Layer 7 of a small transformer language model trained on English Wikipedia (14 layers, counted from 0, width 96).
Take only the direct path to the model's output, skipping the later layers: a vector added to the residual stream pushes a token's score in proportion to its dot product with that token's output vector.

Output vectors of the tokens that the questions are about. A number n stands for n times 0.019.
"line": -10 -10 -1 -11 -16 14 -8 -18 -4 -28 2 11 41 11 35 19 11 -7 25 -30 1 -1 -20 14 -14 28 27 -4 30 12 -9 -24 -25 -1 2 -12 11 20 -21 11 -35 1 2 -10 -35 38 8 -21 -5 -14 -3 9 3 -37 -1 8 -25 -23 12 25 -1 8 32 -11 36 9 14 5 -41 9 5 -38 30 -17 -11 -7 -20 -6 4 -18 9 -22 -16 32 -26 21 2 12 2 24 19 49 -36 3 14 -19
"ant": 4 10 6 -27 -15 9 7 -27 25 -18 4 -35 7 3 16 -1 -22 -28 19 28 14 17 9 -23 29 -23 -12 10 32 -22 -3 -12 -2 -17 -17 10 16 -4 -13 20 5 -2 -16 -27 -24 20 23 15 -12 -16 18 4 -30 -9 -3 6 13 -30 41 22 -5 -15 2 11 -14 -2 7 0 -35 1 12 28 18 11 22 19 -6 -23 -2 6 -14 -25 16 -8 -6 -11 -1 20 -18 12 -11 0 -26 2 15 49
"ury": 7 15 -14 12 -3 -23 16 -31 -32 -11 3 15 37 11 40 0 -13 -30 0 -11 -12 18 14 7 13 -13 0 7 -3 10 -30 -48 23 5 51 24 9 -6 12 -14 -27 -32 16 -14 7 20 -14 11 -6 19 37 -13 -17 -93 33 -31 -44 2 2 -41 31 9 -13 25 7 -9 7 64 -3 -5 -23 2 -12 -23 -14 14 4 -15 20 -20 26 -9 4 -2 6 -10 37 5 -9 3 4 2 11 -26 32 10
"rial": -3 -18 5 1 -10 -13 0 -38 7 -21 -2 19 -3 0 38 16 -2 -34 38 24 -32 -6 0 14 -1 -3 0 -29 39 -22 -40 -68 -18 -12 18 -22 49 -13 29 -5 42 -1 -7 -46 -8 -28 -31 2 1 23 12 2 3 -27 0 -11 -26 12 -46 -47 10 -17 -1 -8 39 10 30 5 14 8 4 4 57 0 -10 11 30 29 -32 -36 15 33 -4 27 -30 -6 -6 9 5 6 2 15 26 -1 34 25
"ary": 22 11 -27 32 -2 -32 -2 -27 22 -16 2 -3 -4 11 45 9 -3 -39 34 -16 30 17 -31 -3 -23 0 -7 -14 46 -22 -20 -2 -13 25 7 29 20 -37 -16 24 74 -25 4 27 -29 0 -3 34 0 -7 0 14 -26 -54 20 -2 -3 3 8 -4 -1 -9 -26 4 7 -31 -33 -11 -43 17 15 -7 44 3 31 4 7 -8 -29 13 4 20 7 -11 24 6 -6 -2 -43 20 -12 -28 27 -9 7 -6
"verage": 57 -18 29 8 23 34 -2 -28 -18 -18 -8 39 18 32 33 8 -10 -42 -32 15 -14 -20 14 -1 44 16 2 -25 30 5 -50 38 -2 -35 44 -4 -6 8 21 -47 82 -34 5 -28 -20 13 -25 -35 -17 27 23 4 19 -32 -34 7 -36 1 2 -6 -1 5 12 -8 9 -1 51 -1 -7 -5 -6 -43 5 -14 -20 -5 -49 25 -13 -2 20 29 16 -5 -24 -59 24 43 0 24 27 -17 0 -27 -20 -13
"eign": 17 10 13 5 4 6 15 -8 -60 1 -3 20 16 -7 34 14 9 -17 46 54 -21 -16 -7 48 -57 -25 32 -23 14 15 31 -11 -12 20 64 6 -6 -12 37 1 0 -55 10 -30 8 -21 -16 43 8 -7 15 33 -23 -18 -29 -13 13 1 15 -29 -41 -3 -16 -20 -7 -11 9 -41 -66 -35 -8 -29 19 -13 -4 31 20 21 -58 5 4 -5 -7 16 17 13 1 10 -8 32 34 14 -16 -25 20 -7
"raph": -14 5 -8 66 16 21 30 -30 12 -11 0 -12 10 42 2 13 -15 -50 -5 10 -12 -17 17 19 4 0 -7 -26 -4 30 3 -41 9 13 11 21 26 1 26 16 13 24 11 -55 -30 -9 -6 -34 24 -23 48 4 -16 -42 17 0 -35 6 -9 -15 4 -49 -19 4 30 -18 11 -18 -19 -25 -6 4 51 -30 7 12 -15 29 -9 -9 4 27 2 -1 -8 -4 -3 22 -32 10 -9 3 -5 20 28 -32
"able": -3 35 24 43 -1 -2 -33 -43 26 -31 2 -2 -31 -19 33 25 2 -39 40 -11 -19 10 1 21 10 -32 -34 -5 29 -37 -16 35 -33 -10 -16 32 24 -14 -16 -10 33 -26 -6 -15 -47 20 15 -13 18 9 31 19 4 -30 -8 -26 25 -20 3 29 7 -19 26 -8 -17 -4 3 0 -17 15 6 -12 45 -1 23 -8 -7 7 -4 9 -17 32 6 1 1 -14 -26 -2 15 38 -18 24 -23 -18 2 8
" place": -5 25 2 -6 15 15 2 2 3 -7 -7 -15 26 3 18 36 15 -1 -3 -21 20 15 12 -33 38 12 9 -22 35 24 -16 -31 0 -16 19 -7 -21 -5 -34 -40 32 -16 -14 -53 -26 -13 -17 -36 13 17 19 34 -8 18 40 -10 -18 31 6 -14 2 -10 10 16 2 -42 -16 -4 21 -3 13 -28 3 -15 -13 -2 1 -24 26 -2 -14 -1 -10 22 18 -25 10 18 4 1 25 12 -31 0 0 -3
"ollowing": 5 24 8 23 -8 22 38 -13 7 -42 -4 -20 -11 33 39 -15 -36 -45 21 25 -21 -20 4 44 24 3 -21 -9 18 34 -10 -16 -21 16 37 -7 -9 -38 29 -65 11 10 26 4 -12 1 11 -25 -23 12 -9 33 10 -20 11 6 15 -27 -43 -6 -13 7 -44 29 -17 5 -3 -4 31 22 -9 -11 -13 5 -3 7 19 31 -31 -45 11 -14 15 23 -27 -29 16 28 2 35 24 7 -42 -23 -13 17
"-": 6 -31 -4 -16 -14 -20 -15 5 12 14 7 -24 27 4 -6 1 20 11 -21 13 4 3 -21 0 -11 21 -19 14 -12 3 -17 31 -9 -7 -10 10 -14 -15 -21 21 8 -6 0 -4 -10 8 17 34 26 -14 -8 -7 -10 -19 -20 7 -1 27 10 7 -14 -21 -24 6 8 15 3 15 7 24 -11 6 -19 9 30 -12 -11 -27 19 22 -11 33 18 -5 25 -8 -25 -15 12 -8 -30 -6 -10 4 -4 36
"ley": 6 7 16 -3 6 9 53 -39 -23 10 1 9 46 -20 3 13 2 -6 -3 -33 6 18 -13 -29 -9 12 -5 -24 -1 -15 8 11 -3 16 -12 -11 25 23 -8 4 -6 -35 0 19 -25 3 -5 25 -16 -26 13 6 2 -31 -8 -31 -30 35 -2 4 -34 15 2 13 -2 -22 1 22 -31 -5 -16 3 -1 11 -15 -13 -15 43 -6 -38 22 11 7 -4 -20 -9 32 -17 9 7 25 36 24 21 17 -11
"oll": 3 -6 -12 -13 -3 28 5 -34 -14 -35 -2 9 30 -5 20 -15 -18 -10 31 29 5 32 17 -18 10 -22 6 -14 13 19 21 -22 -22 5 -13 -13 -29 38 17 38 8 -3 11 12 -10 -4 13 14 -15 4 17 -6 -3 -3 -4 13 -5 -19 22 -22 -17 -19 -22 1 23 9 -7 -8 56 -25 -7 -4 28 -24 22 3 7 14 1 -2 -18 6 14 -10 -21 -12 -1 -2 -10 24 -26 -10 -4 -30 5 -10
"yle": -15 -3 -7 -6 13 -17 38 -20 12 -16 0 8 -10 29 53 15 -60 -42 29 0 -10 19 -17 5 16 14 8 -9 -1 -35 -30 -3 0 -25 -3 8 23 3 -40 3 53 4 11 -4 -25 -14 -7 -41 20 4 54 7 2 -31 23 9 1 15 -28 3 15 -15 -2 21 32 -9 23 -7 -11 -7 -39 -14 26 12 51 14 42 -10 -37 -33 38 12 -15 -2 -51 -37 19 27 -8 10 15 -1 -37 -32 25 2
" Total": 25 32 31 6 -3 18 -2 8 -16 -18 -9 12 -18 16 10 10 13 -9 -12 -9 2 -29 -12 34 -12 12 21 -20 12 0 -40 39 -24 22 11 -12 9 22 -7 -25 -3 6 -4 -22 27 12 -19 3 -9 3 25 6 -9 -8 -29 -13 -13 -6 0 8 39 26 -9 18 14 14 19 -19 -16 -44 -16 -19 26 5 12 34 -12 -17 -14 18 -4 -11 -34 22 -15 3 -6 4 -20 34 -4 -18 -10 -2 -20 -19
"/": -16 11 -7 14 11 -3 -19 -1 20 12 2 -37 8 -6 -14 -10 6 28 -16 5 0 -1 4 25 7 -5 -33 1 6 0 -7 18 -6 -20 15 17 -12 2 -1 6 -1 6 -4 16 1 -2 6 17 -14 -18 -19 -25 -13 22 -14 24 6 24 8 22 -24 17 -5 6 -1 15 4 23 -14 -7 3 -12 12 -23 1 5 -10 10 -7 37 11 -12 8 -19 9 -13 -3 0 -7 -10 -21 -15 2 14 -13 -7
"ity": -6 3 15 39 -2 -16 6 -18 -7 12 1 30 -34 -6 5 24 -23 -28 44 -24 15 -17 -17 -19 20 12 -6 27 47 5 8 -26 -20 -21 14 14 44 29 -8 31 8 -12 18 -11 -18 -6 -14 21 13 13 -16 15 -53 -5 -27 17 2 -21 32 17 -5 29 -25 -2 43 -20 -12 -5 -7 9 -3 -33 3 -13 46 -5 -20 -10 -12 20 -16 -13 -26 0 -30 -23 -21 28 -31 43 -11 14 4 14 -8 -16

Each question shows what one neuron of this layer's MLP adds at an activation of 1. A number n stands for n times 0.0048.

n220: -18 4 -19 -24 -20 -39 -18 4 4 6 1 1 12 2 8 2 5 -10 9 4 -24 11 -23 13 -24 27 -17 15 4 0 -1 8 -1 0 -10 7 9 -17 -18 17 9 -5 14 -6 7 10 14 3 19 -28 5 16 -16 0 -18 -18 -10 25 21 15 -23 -14 -9 20 -15 -9 23 13 12 35 -20 -3 9 -6 2 -27 -8 1 28 15 -5 18 22 16 39 6 -30 -6 -11 -9 -4 -16 -24 0 -5 37
Which of these tokens does it push up most? "-"

n301: 32 -1 -10 25 -14 1 -6 -17 20 13 15 23 -11 -18 14 15 31 -30 -12 19 25 12 13 25 1 -36 18 -9 1 18 -20 -35 -2 -11 -10 1 33 -7 16 -23 16 -23 -7 -5 9 17 12 7 -4 -6 3 -16 55 34 -29 -43 -20 -8 14 20 -16 -9 -15 -16 -31 -10 19 -5 8 25 18 -7 1 7 19 -59 -5 3 -19 33 -15 14 32 -19 13 -9 -15 -27 -26 16 -4 6 -11 -10 6 -3
Which three tokens does it push up most, strongest first? "able", "verage", "ary"

n48: -1 1 0 1 0 0 -1 0 0 -1 -1 2 2 -1 1 1 0 0 1 -1 1 1 0 -1 0 0 1 2 1 1 -1 0 2 0 -1 1 -1 1 1 1 1 0 0 -1 3 0 -1 1 0 -2 1 0 0 2 1 -1 2 -1 0 1 2 1 -1 1 0 -1 0 -1 0 -2 0 0 2 0 -1 0 -1 0 0 0 -1 0 1 0 0 -2 0 2 1 -1 0 0 0 -2 0 -1
Pushed down most: "-"

n353: -3 5 -36 1 -18 -13 -27 -22 -2 -2 41 -4 13 9 29 12 1 12 -31 -31 16 3 -5 16 2 42 -15 -25 -3 41 -10 6 -9 5 -46 -6 -20 21 20 7 3 20 -12 -19 5 19 -1 25 21 -16 -6 -39 15 3 5 38 26 -10 -22 -10 -47 -6 -30 15 -7 46 -11 -11 -17 -1 -51 35 -45 -15 -14 4 -6 1 19 12 18 15 -9 -32 17 45 -24 24 47 1 -20 -32 33 -7 5 22
Which three tokens does it push up most, strongest first? "-", "/", "oll"

n234: 1 5 31 -18 3 -20 -26 -6 15 6 9 -49 16 10 32 26 -3 -13 -22 -26 -24 18 -45 -18 15 7 1 -21 -5 31 24 -16 -26 17 -22 -28 -28 -60 -27 -14 -8 6 36 17 -7 7 19 -10 29 8 9 -9 5 -4 36 4 6 5 -14 11 -7 -32 5 18 -39 -16 6 14 38 -23 -14 -17 10 10 -38 24 -19 50 39 39 17 47 4 21 -27 -20 -6 16 1 -2 4 32 -34 20 -10 -18
Which two tokens does it push up most, strongest first? " place", "ollowing"

n11: -21 10 -42 11 6 -5 9 -14 17 -9 26 -45 -14 -24 -33 -16 21 32 -3 18 -34 -4 -1 6 -25 24 -4 18 -17 -15 -34 27 -8 -12 30 18 -11 9 -8 1 -12 -8 15 23 17 50 -28 -6 22 4 6 34 11 -20 16 -14 -6 18 8 3 -37 -2 3 16 21 -1 21 -24 -6 -7 14 13 -16 12 -43 -21 4 10 8 -9 -9 40 6 -30 6 9 -2 12 -2 -12 -5 10 -16 17 -7 13
Which three tokens does it push up most, strongest first? "-", "/", "ley"

n261: 25 14 -26 -9 -3 20 9 14 22 -30 -3 -14 -39 -38 18 -27 31 21 -8 -31 16 1 -19 -10 29 -9 -16 -11 41 25 2 12 -6 32 6 15 -41 8 7 18 24 -11 1 -29 16 -22 8 -31 -31 -4 1 11 -43 -28 37 -34 -14 -11 -26 24 11 7 13 -34 6 15 -11 -39 -7 24 17 7 -1 -11 -8 38 -9 23 -15 17 -4 -45 31 -7 32 22 -30 23 -4 29 -2 30 27 7 -14 -29
Which of these tokens does it push up most? "ary"

n317: 0 -1 0 -1 3 -1 0 0 -1 0 2 -1 -1 1 -1 1 -1 -2 0 -1 1 -1 0 0 0 -1 1 0 -1 -1 0 0 -1 -1 0 0 -1 -1 -1 -1 1 1 1 1 -1 -1 0 1 0 1 -1 0 0 2 -1 1 1 0 2 -1 -1 0 0 -1 0 0 -1 2 1 -2 -1 -2 0 1 0 2 -1 0 1 1 -2 -1 -1 -1 0 1 0 0 -1 0 1 1 -1 -1 0 1
Which of these tokens does it push up most? "ity"

n172: 6 12 24 29 20 7 20 -29 -19 -11 -9 24 7 -11 5 16 -5 -9 14 -5 -31 -1 10 8 5 -14 5 -20 12 -15 4 -15 7 10 17 -12 8 10 6 -5 15 5 10 -18 10 -14 -8 3 -20 16 6 36 -21 -9 15 19 -21 -2 -8 -15 13 -25 -3 12 -10 -10 15 -21 -8 1 -10 -32 27 -32 -1 45 15 7 -16 -29 47 15 -15 -8 -22 -15 8 26 -18 1 9 17 -31 -17 9 -18
Pushed down most: "-"

n284: 2 -7 -2 -6 -2 -3 0 4 0 0 -3 4 0 8 4 -2 0 -5 0 -3 8 0 2 1 -2 2 7 4 3 0 4 -2 3 4 -5 -3 6 -5 1 -2 2 2 -4 1 0 2 -2 -4 -2 -4 4 6 5 -5 1 -8 4 0 2 1 -8 -2 1 -3 0 -2 -9 3 2 -4 -4 -2 5 -5 0 1 -1 2 -5 1 -2 0 -1 -5 -1 -2 3 5 6 -1 5 -1 -3 2 2 2
Pushed down most: "/"

n178: -9 -12 -16 -21 -4 -26 17 32 15 4 17 20 30 -8 -10 -32 12 -19 11 -4 3 -12 1 47 -12 -22 34 -21 25 -18 -16 11 -1 5 -24 26 4 11 9 2 0 5 8 16 -20 -25 46 0 13 16 -27 33 16 -9 -17 3 42 14 10 -11 16 -1 6 -22 11 -3 -7 2 7 -20 15 12 12 -1 -11 -33 36 21 -12 -17 -53 2 3 4 8 -13 20 2 -23 2 -18 -20 -13 -30 -16 -35
Pushed down most: "ury"

n159: -7 26 -7 17 -39 -32 4 8 -26 15 25 -11 -17 -11 8 40 -10 22 21 5 6 30 -15 16 -6 42 -22 -24 5 3 -45 8 -20 15 30 14 -31 33 -43 18 17 8 -12 24 -13 11 0 39 -11 -1 -2 1 21 5 34 -5 1 -14 6 -38 -22 20 27 -21 13 -27 -14 9 -34 22 -7 -11 7 5 -25 -4 -6 4 -14 22 -37 13 1 -26 20 -9 -19 10 -24 -14 45 -50 1 4 26 18
Which of these tokens does it push up most? "ary"

n160: -8 14 -1 15 -30 -3 -11 -8 8 7 -5 -4 -19 -17 3 57 54 5 17 7 -8 -10 6 -3 -3 -14 10 13 0 1 -41 -34 -18 -4 3 -5 13 -17 15 -13 12 -31 8 12 -9 16 -6 -9 -29 -9 3 32 14 23 -17 -16 12 22 -11 12 30 10 30 7 -28 25 -9 -15 -1 -3 -9 1 15 -24 9 16 -11 13 -10 8 16 -1 21 -16 -18 12 -6 -10 -7 -3 12 -13 -21 -17 2 5
Which of these tokens does it push up most? "able"

n15: -5 27 -3 12 -54 -21 -7 3 7 10 -6 24 -7 1 7 -6 33 4 10 22 -10 -7 0 4 27 -24 -9 5 -7 0 -35 -28 -28 -9 0 6 15 -16 24 13 0 -26 -2 -10 -22 37 8 -7 0 13 14 14 23 10 -26 -25 0 -12 25 25 3 3 4 10 -48 -4 -18 -6 13 14 -13 0 5 -4 -2 12 -34 3 -4 40 -31 2 39 10 12 15 -11 10 1 13 -39 5 -7 -15 -7 31
Which of these tokens does it push up most? "able"

n191: -19 27 2 17 0 22 12 -14 4 4 18 -19 24 19 -21 19 -3 -11 -3 -4 -18 28 11 -35 -45 10 -10 -40 -32 -34 28 -16 10 5 18 -4 26 7 -11 -20 -33 -20 19 -19 -13 34 22 20 16 31 -13 3 42 -7 8 18 25 6 45 10 -43 7 -13 -13 -14 -1 15 11 -42 -19 1 -15 15 -70 21 -33 13 27 6 13 3 12 -2 12 -37 20 18 -24 -4 -16 -7 4 36 43 -14 -18
Pushed down most: "ollowing"

n66: -17 -9 7 -7 -8 14 8 -24 2 -5 -5 -20 1 32 -5 15 40 -10 16 -15 36 13 -2 14 -8 -16 33 3 9 -22 34 10 -34 -1 -19 1 18 17 9 -11 -25 39 -12 -21 5 13 10 -7 1 12 -18 -44 10 15 -9 -2 -14 -20 -25 -26 24 27 -8 11 -3 25 17 3 -15 -20 -12 -20 -26 -5 17 3 16 -25 6 -3 -1 42 -25 11 -4 -9 -24 15 -7 -20 -17 -17 33 4 11 16
Which three tokens does it push up most, strongest first? " Total", "rial", "line"

n372: 1 1 1 -2 -1 1 2 -1 1 1 0 0 -1 -1 -1 1 2 -1 0 2 0 -1 1 -1 1 2 1 -1 0 2 2 -1 1 1 1 0 0 0 0 -1 -1 -1 0 1 -1 0 1 2 0 0 1 0 0 -2 -1 3 -1 0 0 -2 0 0 0 1 0 -1 0 2 0 0 0 2 2 1 0 1 1 0 0 -1 2 1 0 1 -1 0 0 -1 0 1 2 -1 -1 0 -1 0
Pushed down most: "able"

n224: -13 0 -4 -16 1 -30 -5 -2 -27 -14 -12 -3 -8 -11 21 3 0 -10 14 -30 -24 19 12 -8 25 12 -5 -4 -8 14 -15 -32 4 16 7 4 7 23 -18 -20 -2 -13 2 -18 12 15 7 -3 33 8 -8 19 8 -31 18 -21 35 24 1 -7 15 7 21 -10 -15 -11 -13 4 0 -47 18 11 -6 19 -7 10 0 9 3 7 27 -11 -2 16 5 -8 0 24 -13 9 -26 11 1 5 -18 27
Which of these tokens does it push up most? "ury"

n130: -1 1 1 -1 1 1 -2 -2 2 0 -1 0 1 0 -3 -1 -1 1 1 0 2 -2 -1 1 0 -1 0 -3 -1 1 -2 0 0 0 1 0 0 0 0 2 0 0 -2 0 1 0 2 1 0 -2 -1 2 -1 0 -2 1 0 -2 -2 2 1 0 -2 -2 -1 0 0 -1 -1 0 -1 -2 -1 4 2 1 0 0 0 0 -1 0 1 1 -1 1 -3 -1 -2 1 0 0 1 0 1 1
Pushed down most: "ury"

n44: -1 0 -1 0 -1 0 0 -2 -1 1 -1 2 0 -1 2 0 -2 0 -1 -1 0 2 1 1 -1 -1 -1 1 1 -1 1 0 1 0 0 -1 -1 0 1 -1 0 0 0 0 1 1 -1 0 1 -1 0 1 0 0 2 -3 -1 1 1 -1 1 2 1 2 -1 0 0 0 1 0 1 0 1 -1 -1 2 -1 -1 0 0 0 0 1 -1 1 0 0 0 0 -2 0 -1 2 0 0 0
Which of these tokens does it push up most? "ury"

n134: 0 -23 -11 -6 -47 -19 -20 -24 -4 -48 -5 5 -12 9 5 13 11 57 1 27 40 1 -4 -35 1 -3 25 1 -5 12 32 -23 21 -5 -12 26 12 -23 -39 43 16 17 -17 -3 -28 -12 -15 20 -9 3 -9 27 24 -94 33 33 24 -30 -17 10 10 2 -31 4 13 7 6 25 1 -19 2 14 -14 20 14 8 21 2 -25 -27 26 -9 -45 -16 -15 46 17 36 23 -27 0 1 38 5 -26 -39
Which of these tokens does it push up most? "ary"